Layer 6 of a small transformer language model trained on English Wikipedia (9 layers, counted from 0, width 64).
In attention head 1, each number of a token's query is one row of weights dot the token's vector x. The head spreads its attention over the tokens so far by the softmax of query dot key.

Query weights of the head. A number n stands for (n - 500) times 0.0036.
q0: 614 337 395 563 437 549 518 634 600 507 689 578 443 461 610 399 571 608 468 337 489 506 394 342 563 384 570 449 465 525 499 464 529 425 636 526 554 432 599 612 400 479 519 523 436 550 622 521 557 558 584 495 544 511 350 361 538 652 647 485 363 698 513 497
q1: 497 485 559 544 500 505 482 557 450 499 564 464 500 530 453 369 442 608 457 438 532 461 522 543 408 472 454 514 345 415 447 598 492 523 436 405 463 506 380 413 523 434 351 458 608 553 542 554 450 549 466 602 470 568 435 615 578 455 453 498 419 546 457 645
q2: 523 494 490 500 529 479 540 594 471 468 456 535 543 508 556 549 514 474 478 360 561 470 423 434 589 517 522 398 583 591 603 594 438 537 595 493 574 482 498 503 480 584 522 564 395 513 529 477 591 448 519 402 569 591 468 389 414 489 567 518 426 525 430 490
q3: 636 443 487 451 478 454 546 555 431 528 696 452 491 491 432 472 429 468 478 461 535 538 549 507 355 467 564 484 491 519 367 546 460 560 630 368 525 483 572 433 374 552 430 551 427 591 599 463 501 514 602 550 528 399 420 629 563 556 627 309 471 488 579 579
q4: 482 507 602 367 533 439 478 417 387 525 406 495 477 525 448 574 424 332 570 512 492 579 521 479 586 588 462 550 552 610 571 411 509 488 513 397 394 676 591 383 645 530 584 492 473 475 444 398 460 525 551 546 456 673 566 564 514 382 346 539 603 443 456 526
q5: 569 506 390 468 520 577 581 428 489 562 415 567 554 573 430 533 523 436 601 410 563 442 403 483 625 512 516 395 635 620 623 533 445 485 596 533 519 674 511 519 500 563 518 508 446 467 548 541 584 515 451 436 413 511 500 635 460 507 550 511 467 656 367 395
q6: 463 439 509 600 513 466 458 422 519 479 507 638 431 486 432 394 405 495 586 593 522 475 481 470 441 469 466 544 459 376 526 617 596 523 445 451 450 620 507 438 583 407 530 480 553 467 517 534 451 574 447 578 439 440 472 501 690 489 462 617 517 454 678 445
q7: 621 536 548 364 575 353 560 297 366 476 381 510 619 625 599 549 326 297 529 402 548 389 416 492 415 510 382 548 521 493 567 323 438 593 388 434 448 647 582 405 763 534 436 416 530 446 482 690 590 635 455 579 451 643 510 447 461 451 480 515 457 513 461 466
q8: 425 425 448 538 503 463 523 462 430 585 507 397 496 478 482 507 465 537 578 612 663 504 397 529 482 429 526 442 563 511 584 648 531 567 540 592 563 526 536 503 439 582 531 502 408 500 541 552 522 494 629 466 454 576 515 494 367 500 426 538 492 653 461 496
q9: 480 495 457 638 463 540 413 512 524 469 513 544 399 526 409 464 606 544 539 523 476 437 479 616 450 363 533 506 447 447 502 622 593 643 455 658 489 473 569 667 390 427 587 380 492 409 458 555 532 551 495 563 431 499 522 584 493 527 503 597 453 525 567 365
q10: 456 394 469 578 424 473 447 481 517 429 549 467 502 559 425 495 458 523 509 400 584 452 491 606 426 514 441 488 503 472 518 551 490 461 415 455 409 488 479 473 547 491 471 492 500 492 606 477 444 477 456 465 578 436 507 582 660 477 503 496 560 429 623 493
q11: 378 487 535 370 394 445 679 442 544 404 541 470 464 550 497 500 611 447 553 699 487 502 506 626 332 542 553 621 532 422 607 508 511 506 411 537 466 470 518 556 581 342 393 586 506 305 413 442 523 495 509 686 505 516 601 511 509 498 535 508 574 321 527 489
q12: 519 449 461 467 542 521 465 563 486 501 493 470 498 496 494 533 475 590 516 364 469 468 480 527 551 486 552 440 392 565 507 567 503 459 561 485 479 536 509 545 501 596 472 451 485 571 496 526 555 427 545 412 535 579 467 503 379 498 468 545 460 485 423 359
q13: 441 519 447 478 513 489 540 590 522 461 508 569 587 489 545 643 486 475 440 406 413 420 433 412 675 372 489 358 545 623 460 505 517 446 428 468 458 498 489 437 639 458 555 569 391 674 590 401 485 395 563 455 666 585 479 517 570 431 486 513 495 522 443 548
q14: 646 489 277 467 596 464 611 489 439 890 336 482 309 470 497 666 503 663 421 118 467 438 504 523 389 624 285 472 522 206 438 414 346 606 712 615 533 363 527 599 489 459 667 499 397 363 451 435 720 334 371 545 368 424 480 638 463 179 314 643 615 492 299 274
q15: 522 410 649 474 305 431 371 486 520 235 550 441 587 550 484 625 427 580 369 455 486 582 576 568 551 346 434 819 411 616 529 396 491 277 378 388 452 604 445 394 370 305 292 486 490 367 540 351 428 505 597 565 553 715 574 515 470 661 702 417 468 489 489 537
q16: 516 596 580 547 517 442 488 530 453 500 356 364 532 406 364 624 386 412 583 558 520 335 451 447 503 323 391 437 553 381 279 424 531 534 566 447 456 475 563 330 577 579 640 369 504 620 509 332 488 405 552 616 543 567 439 424 480 352 596 388 404 636 484 477
q17: 526 699 454 439 354 546 465 626 431 540 423 543 442 449 395 463 435 472 451 654 501 641 511 582 631 530 635 528 504 631 522 562 449 649 341 439 458 557 216 610 446 402 640 482 370 411 590 442 446 480 456 427 485 560 702 259 550 777 610 467 427 644 449 382
q18: 501 231 541 562 534 498 607 613 545 275 315 293 548 688 499 671 444 476 425 622 476 356 467 670 397 535 522 498 680 430 675 571 500 445 397 407 321 520 342 440 454 668 496 556 536 477 508 577 433 617 443 494 605 387 653 485 495 621 563 452 303 392 649 642
q19: 588 593 481 267 458 366 502 470 567 501 592 546 642 385 604 566 614 473 480 333 475 528 556 471 483 672 476 674 475 586 550 577 477 436 458 416 442 373 666 508 502 571 541 493 434 653 366 523 500 562 458 731 579 644 520 537 479 451 410 431 194 320 678 443
q20: 405 510 576 456 602 547 560 430 499 436 573 509 635 498 615 552 631 494 571 408 435 524 542 404 605 630 608 461 595 658 488 618 378 454 597 448 668 527 555 616 274 356 431 525 467 519 465 479 372 394 361 462 419 579 438 562 705 296 503 471 433 378 397 498
q21: 605 566 618 373 531 562 455 361 399 338 632 445 548 500 332 433 457 539 473 380 438 299 649 450 567 560 663 405 521 648 493 524 476 620 629 496 678 492 507 568 247 657 541 430 475 472 526 455 484 395 408 521 366 417 414 377 688 442 478 510 480 624 254 391
q22: 457 499 555 526 519 533 401 584 374 322 493 436 478 569 295 329 445 456 642 455 511 497 584 452 348 486 435 529 520 552 463 639 601 497 362 499 358 469 467 470 339 654 422 526 487 537 615 466 202 555 551 589 518 411 681 491 379 532 487 516 460 402 689 732
q23: 591 653 463 730 430 350 453 549 532 476 433 740 471 470 349 479 567 432 492 419 545 514 645 455 610 291 487 610 587 569 480 457 449 648 438 487 529 466 396 562 465 561 517 321 461 508 636 470 653 376 460 517 455 386 368 481 450 745 585 521 474 520 402 578
q24: 828 412 489 319 532 566 610 388 562 712 500 318 299 373 626 571 590 469 397 481 527 660 503 583 325 561 481 548 503 490 416 488 366 514 666 565 622 503 785 583 606 378 450 425 570 462 448 786 630 430 498 248 375 370 307 431 637 24 572 548 697 629 351 398
q25: 223 541 444 328 464 694 490 436 468 675 468 553 620 519 399 331 415 446 518 551 615 567 393 593 659 512 586 519 647 461 309 503 534 645 468 450 507 483 514 741 493 536 553 573 438 493 403 482 347 664 544 640 355 398 588 378 564 578 629 184 478 534 523 359
q26: 466 536 526 593 379 437 484 667 815 266 568 610 506 493 409 369 456 455 608 571 395 634 725 304 436 609 566 392 447 392 563 701 688 503 536 557 363 691 438 407 588 412 532 551 501 441 533 575 578 654 453 359 409 386 487 451 426 952 341 459 578 253 723 649
q27: 782 386 465 582 659 394 515 398 572 676 510 608 462 426 555 543 544 576 399 472 374 439 688 422 486 505 445 431 504 444 432 579 441 488 620 394 479 628 296 635 667 475 356 517 487 559 581 503 481 414 583 519 491 473 453 495 414 480 372 562 472 482 391 390
q28: 440 483 523 464 461 543 642 518 552 298 557 382 476 761 478 363 390 520 515 629 358 557 464 446 568 357 596 428 559 368 462 298 374 418 384 584 348 345 574 275 536 591 509 678 528 518 501 467 504 608 510 570 581 291 659 344 409 332 434 329 360 712 631 571
q29: 706 531 473 228 207 613 667 409 431 761 408 412 342 519 505 562 463 486 398 535 416 614 423 571 464 430 492 591 370 232 538 417 350 328 660 269 566 381 468 663 513 151 771 409 562 420 335 485 580 382 466 473 599 439 522 590 453 412 631 351 599 398 414 453
q30: 656 463 586 528 409 689 419 516 531 556 649 656 519 493 487 251 472 618 598 404 469 424 510 438 417 498 568 446 337 628 475 368 503 600 386 433 568 517 418 563 536 635 430 432 484 475 370 570 547 634 537 547 569 682 538 530 504 440 703 712 472 417 436 707
q31: 576 483 665 357 491 540 356 524 433 547 434 381 254 381 447 665 661 597 323 433 531 626 393 653 562 423 441 746 745 642 566 441 557 472 557 419 490 470 538 430 371 591 398 437 525 565 675 610 600 622 609 502 572 541 335 439 484 603 433 362 494 618 666 420

Each question shows a short text with each token's key, already scaled and adjusted for position as the last token sees it. A number n stands for (n - 500) times 0.0071.

Then comes the last token's vector x. A number n stands for (n - 500) times 0.005.

0 ". ": 514 527 455 443 567 495 421 559 550 451 164 518 858 486 557 451 533 364 430 496 572 450 499 505 533 485 475 483 512 543 466 499
1 "This ": 497 560 481 451 581 541 312 553 630 446 197 513 906 487 529 472 473 408 440 540 552 473 457 536 516 492 503 506 524 520 544 503
2 "ca": 511 564 448 500 547 480 493 529 561 465 446 467 814 506 484 447 495 486 471 505 529 498 535 558 534 446 491 446 497 578 375 484
3 "uses ": 396 442 645 491 542 584 369 526 647 434 301 508 849 492 511 469 477 359 458 543 485 476 501 507 539 466 489 511 517 560 480 484
4 "Pet": 496 546 533 479 510 477 366 508 568 473 387 539 671 513 540 481 495 467 404 532 632 433 514 583 517 429 525 478 506 555 480 557
5 "ra": 481 494 466 469 536 491 529 524 548 464 360 545 635 511 506 481 508 433 384 520 600 432 511 575 529 486 507 451 492 600 473 482
6 ", ": 572 528 547 560 488 617 355 498 635 468 178 494 907 498 524 491 527 363 412 512 479 467 501 552 514 482 486 496 499 544 477 484
x: 486 503 506 476 487 541 565 488 489 443 443 504 521 453 475 484 466 523 523 511 445 490 557 499 493 523 497 511 496 450 486 519 462 500 588 505 465 545 489 531 535 428 567 483 582 550 476 441 445 510 577 489 477 550 373 455 176 419 578 504 514 458 508 509
Which token does the last token look at most, and with what share of its attention? 6 ", ", with about 30%

0 "Thom": 494 495 486 466 558 472 470 546 523 462 236 528 752 499 539 443 533 411 416 524 603 455 501 526 530 488 489 482 517 558 477 511
1 "as": 538 518 461 526 549 474 527 500 589 431 382 535 688 500 493 463 485 443 417 533 569 478 511 581 540 513 488 465 498 579 490 485
2 ", ": 452 515 550 459 559 548 389 524 577 447 192 514 845 492 522 479 518 375 412 512 502 466 498 542 514 484 484 503 498 539 487 483
3 "N": 507 537 466 467 512 459 459 523 559 437 375 523 638 510 495 470 497 500 447 534 626 506 509 528 501 449 503 480 504 599 471 512
4 "ich": 498 552 490 499 531 474 402 515 445 493 304 523 667 511 510 474 476 416 389 529 584 469 510 575 526 457 512 484 513 527 538 488
5 "ol": 489 484 486 522 525 485 539 514 529 484 371 512 631 508 501 441 474 473 444 537 609 479 507 599 540 459 510 453 483 559 443 485
6 "as ": 579 548 487 600 457 561 410 477 535 481 383 483 795 494 519 492 489 413 449 521 515 425 468 545 520 485 475 498 501 518 512 471
x: 465 454 497 458 508 523 485 535 434 419 463 439 546 488 518 434 479 509 472 536 388 546 531 551 622 509 494 442 470 600 464 544 484 532 587 537 506 566 478 585 519 576 563 533 434 498 440 502 527 508 507 525 489 531 354 468 191 425 498 525 554 523 479 520
Which token does the last token look at most, and with what share of its attention? 2 ", ", with about 100%

0 "os": 510 487 466 488 542 474 504 515 562 441 337 509 755 496 532 452 521 396 428 520 583 447 506 540 543 475 489 476 512 558 457 504
1 "op": 527 475 455 503 490 474 487 497 503 478 422 499 724 500 500 485 474 432 432 528 558 485 516 605 549 477 499 475 490 538 440 473
2 "hy": 479 535 555 477 516 525 486 502 609 434 566 530 633 495 482 453 465 413 410 533 550 461 500 590 537 478 492 468 482 536 451 524
3 ". ": 466 471 596 469 524 539 366 528 572 452 229 513 823 488 532 473 525 395 437 505 515 445 498 533 523 478 481 492 498 532 475 451
4 "From ": 479 411 628 511 513 593 260 517 633 455 254 506 843 490 516 478 498 419 477 498 484 480 506 530 512 479 476 519 522 543 482 510
5 "187": 517 475 546 534 478 493 391 491 526 495 500 515 670 501 541 481 520 433 385 544 571 406 509 536 497 466 492 542 496 525 416 437
6 "0 ": 580 544 502 603 463 540 399 497 624 492 288 470 718 502 512 465 499 422 456 518 452 407 478 548 524 473 501 500 505 503 482 492
x: 419 462 444 419 487 616 586 488 403 391 528 476 550 507 527 465 459 594 465 477 407 446 547 436 499 478 529 506 541 526 501 556 518 474 628 588 382 506 557 590 430 460 467 456 489 583 491 489 504 516 519 434 398 568 399 588 215 505 557 543 546 541 478 447
Which two tokens does the last token look at most, in order? 4 "From ", 3 ". "

0 "a": 501 487 471 498 532 473 498 533 531 452 273 503 791 496 537 447 526 398 427 513 580 450 509 521 538 480 483 476 521 568 463 506
1 ", ": 491 567 516 444 569 535 407 528 580 434 216 521 848 489 518 487 518 385 418 516 492 474 499 552 508 480 484 505 497 545 491 483
2 "Mass": 519 514 510 478 512 506 486 522 584 481 290 543 695 508 501 436 515 500 410 546 565 462 513 569 520 459 516 483 533 576 481 538
3 "ach": 474 532 519 474 552 504 439 522 561 482 413 529 601 514 497 460 482 447 441 536 608 504 510 574 536 444 516 467 489 573 487 515
4 "us": 479 504 489 504 523 497 503 502 492 475 334 484 654 512 505 473 482 432 412 548 525 462 510 605 520 509 495 447 490 570 502 463
5 "et": 475 516 535 519 484 457 465 494 470 478 472 521 627 511 500 469 472 424 420 544 582 426 483 601 525 458 493 485 472 556 449 473
6 "ts ": 600 553 475 603 460 596 380 491 575 487 327 481 782 494 507 460 489 410 457 521 499 462 478 533 530 481 480 513 508 529 493 476
x: 488 448 478 443 524 503 489 543 488 409 477 519 552 524 491 443 468 492 513 478 464 538 510 511 589 510 485 468 487 562 482 508 469 489 578 561 501 553 470 501 501 558 526 448 415 551 475 482 450 470 525 508 471 547 346 529 177 462 489 508 581 501 495 442
Which token does the last token look at most, and with what share of its attention? 1 ", ", with about 90%

0 "In ": 516 519 478 462 555 499 437 545 543 461 280 513 738 493 528 464 526 422 449 498 535 470 494 510 517 497 483 495 520 533 485 510
1 "186": 508 511 504 476 490 511 431 513 508 491 426 525 647 498 527 483 514 450 414 531 568 426 509 529 507 490 496 522 496 537 464 431
2 "4": 500 517 517 498 478 491 544 496 520 465 414 511 615 503 516 449 510 460 422 544 478 415 499 534 511 507 515 507 514 537 489 442
3 ", ": 474 477 550 478 531 551 410 515 570 463 276 503 761 493 515 484 516 402 440 503 484 475 500 524 509 490 497 499 500 525 506 481
4 "he ": 481 435 567 515 571 597 366 524 586 477 290 518 768 498 505 482 521 439 468 521 515 487 488 525 501 492 483 481 502 523 498 470
5 "was ": 538 450 545 530 514 599 359 516 630 485 261 510 759 496 485 491 499 437 455 517 488 483 495 522 495 489 485 485 499 544 489 512
6 "appointed ": 545 529 518 572 476 544 368 500 606 487 280 515 699 498 510 481 502 442 443 511 516 485 489 530 513 496 507 511 510 525 479 505
x: 468 412 374 469 381 543 551 506 480 495 539 477 480 480 582 543 481 513 496 437 585 500 433 470 521 463 543 472 506 491 505 539 437 468 637 522 515 538 446 550 433 492 600 489 522 655 518 465 428 503 484 487 457 596 359 511 217 522 641 561 492 506 473 535
Which token does the last token look at most, and with what share of its attention? 5 "was ", with about 70%

0 ". ": 505 509 485 481 522 499 474 519 516 484 391 506 617 495 519 484 511 456 477 499 524 484 500 502 511 495 492 495 504 514 489 500
1 "K": 511 504 485 500 513 495 503 505 521 470 464 510 541 498 509 486 510 491 479 508 550 492 507 510 506 481 509 501 510 530 490 518
2 "on": 503 502 521 492 495 501 491 499 502 485 487 518 549 503 509 492 488 476 462 520 534 484 503 527 509 486 502 498 502 518 506 506
3 "ig": 507 510 502 507 498 496 512 494 497 491 530 508 488 503 499 489 492 481 473 515 546 477 499 538 514 491 502 488 500 524 503 502
4 "s": 487 491 507 507 503 514 523 499 510 490 471 502 539 502 498 475 487 481 480 519 530 487 501 536 515 496 495 481 497 528 487 501
5 "burg": 507 485 507 518 501 503 506 503 510 486 493 511 526 502 499 491 493 477 470 513 530 466 496 536 511 500 497 486 489 523 485 492
6 "'": 494 505 481 507 501 487 490 500 512 483 507 506 553 499 497 489 494 484 460 516 521 451 489 524 504 497 494 490 499 503 486 486
x: 464 403 411 504 443 477 567 462 459 519 490 482 525 542 476 495 373 491 540 448 338 527 538 551 475 680 531 471 431 544 421 537 521 616 552 544 287 464 399 731 521 579 615 350 623 576 362 633 578 489 484 479 518 485 372 447 382 162 473 444 548 532 260 363
Which token does the last token look at most? 0 ". "

0 " ": 509 509 493 483 516 505 481 510 515 486 436 502 584 496 511 488 504 469 483 502 516 486 497 503 506 496 496 500 502 511 494 501
1 "|": 501 500 505 496 504 497 486 504 500 491 449 507 585 497 506 489 497 480 475 508 514 473 503 510 505 486 495 499 499 507 484 495
2 "\n": 493 503 509 494 515 510 470 518 501 498 407 501 597 497 506 489 505 475 489 497 507 486 499 495 505 499 494 492 502 508 483 491
3 "| ": 487 496 516 487 513 522 443 507 505 495 400 500 605 497 507 498 504 473 495 503 495 490 501 498 502 495 499 502 506 509 499 484
4 "7 ": 488 462 532 515 508 540 477 506 549 495 426 512 558 498 509 489 508 503 500 503 488 478 498 501 500 504 504 495 496 502 489 490
5 "| ": 512 487 529 508 500 530 447 502 512 492 410 499 599 498 503 499 507 471 493 502 491 492 501 497 501 492 499 504 503 511 498 488
6 "Sh": 503 495 503 501 503 513 472 501 520 494 446 508 528 502 505 487 500 497 483 505 534 493 504 513 510 479 508 497 503 513 496 507
x: 497 492 426 397 554 375 520 625 609 750 652 519 562 415 468 737 521 516 456 423 479 546 454 395 554 553 546 547 486 509 477 540 518 547 537 453 625 465 575 554 464 356 600 211 525 563 519 519 590 496 586 537 379 454 319 539 418 155 566 430 655 553 402 382
Which two tokens does the last token look at most, in order? 0 " ", 2 "\n"

0 "y ": 539 539 459 434 572 517 400 547 569 448 229 511 842 488 540 460 506 382 432 516 545 457 484 516 525 483 484 503 512 532 491 503
1 "held ": 479 580 562 428 525 547 395 520 626 435 313 516 793 487 520 480 473 381 452 521 514 446 488 537 529 461 499 519 526 550 472 510
2 "month": 521 507 527 470 520 504 423 532 496 477 328 509 697 510 492 447 452 454 390 548 542 428 511 581 522 477 474 494 507 537 470 476
3 "ly ": 413 459 585 513 542 576 419 519 663 464 328 529 736 495 497 463 483 394 405 531 481 443 482 561 530 474 505 487 523 537 459 502
4 "me": 466 509 476 480 517 483 496 519 541 459 405 525 618 507 492 511 470 431 384 533 501 443 532 547 536 487 519 446 499 546 452 468
5 "et": 489 489 589 524 490 502 435 501 536 475 353 541 681 512 490 461 438 418 420 538 528 428 511 589 537 466 481 493 501 532 429 483
6 "ings ": 604 538 499 594 473 617 370 495 589 496 282 479 827 496 500 459 476 388 466 527 506 469 480 523 536 472 485 509 507 533 471 487
x: 460 475 497 418 539 484 553 514 557 379 495 539 515 496 481 479 470 487 529 505 473 527 487 517 569 491 486 456 494 554 456 511 495 494 616 536 491 578 508 471 492 521 562 449 445 535 528 461 473 473 512 535 451 549 374 522 179 445 467 507 593 493 508 435
Which token does the last token look at most? 3 "ly "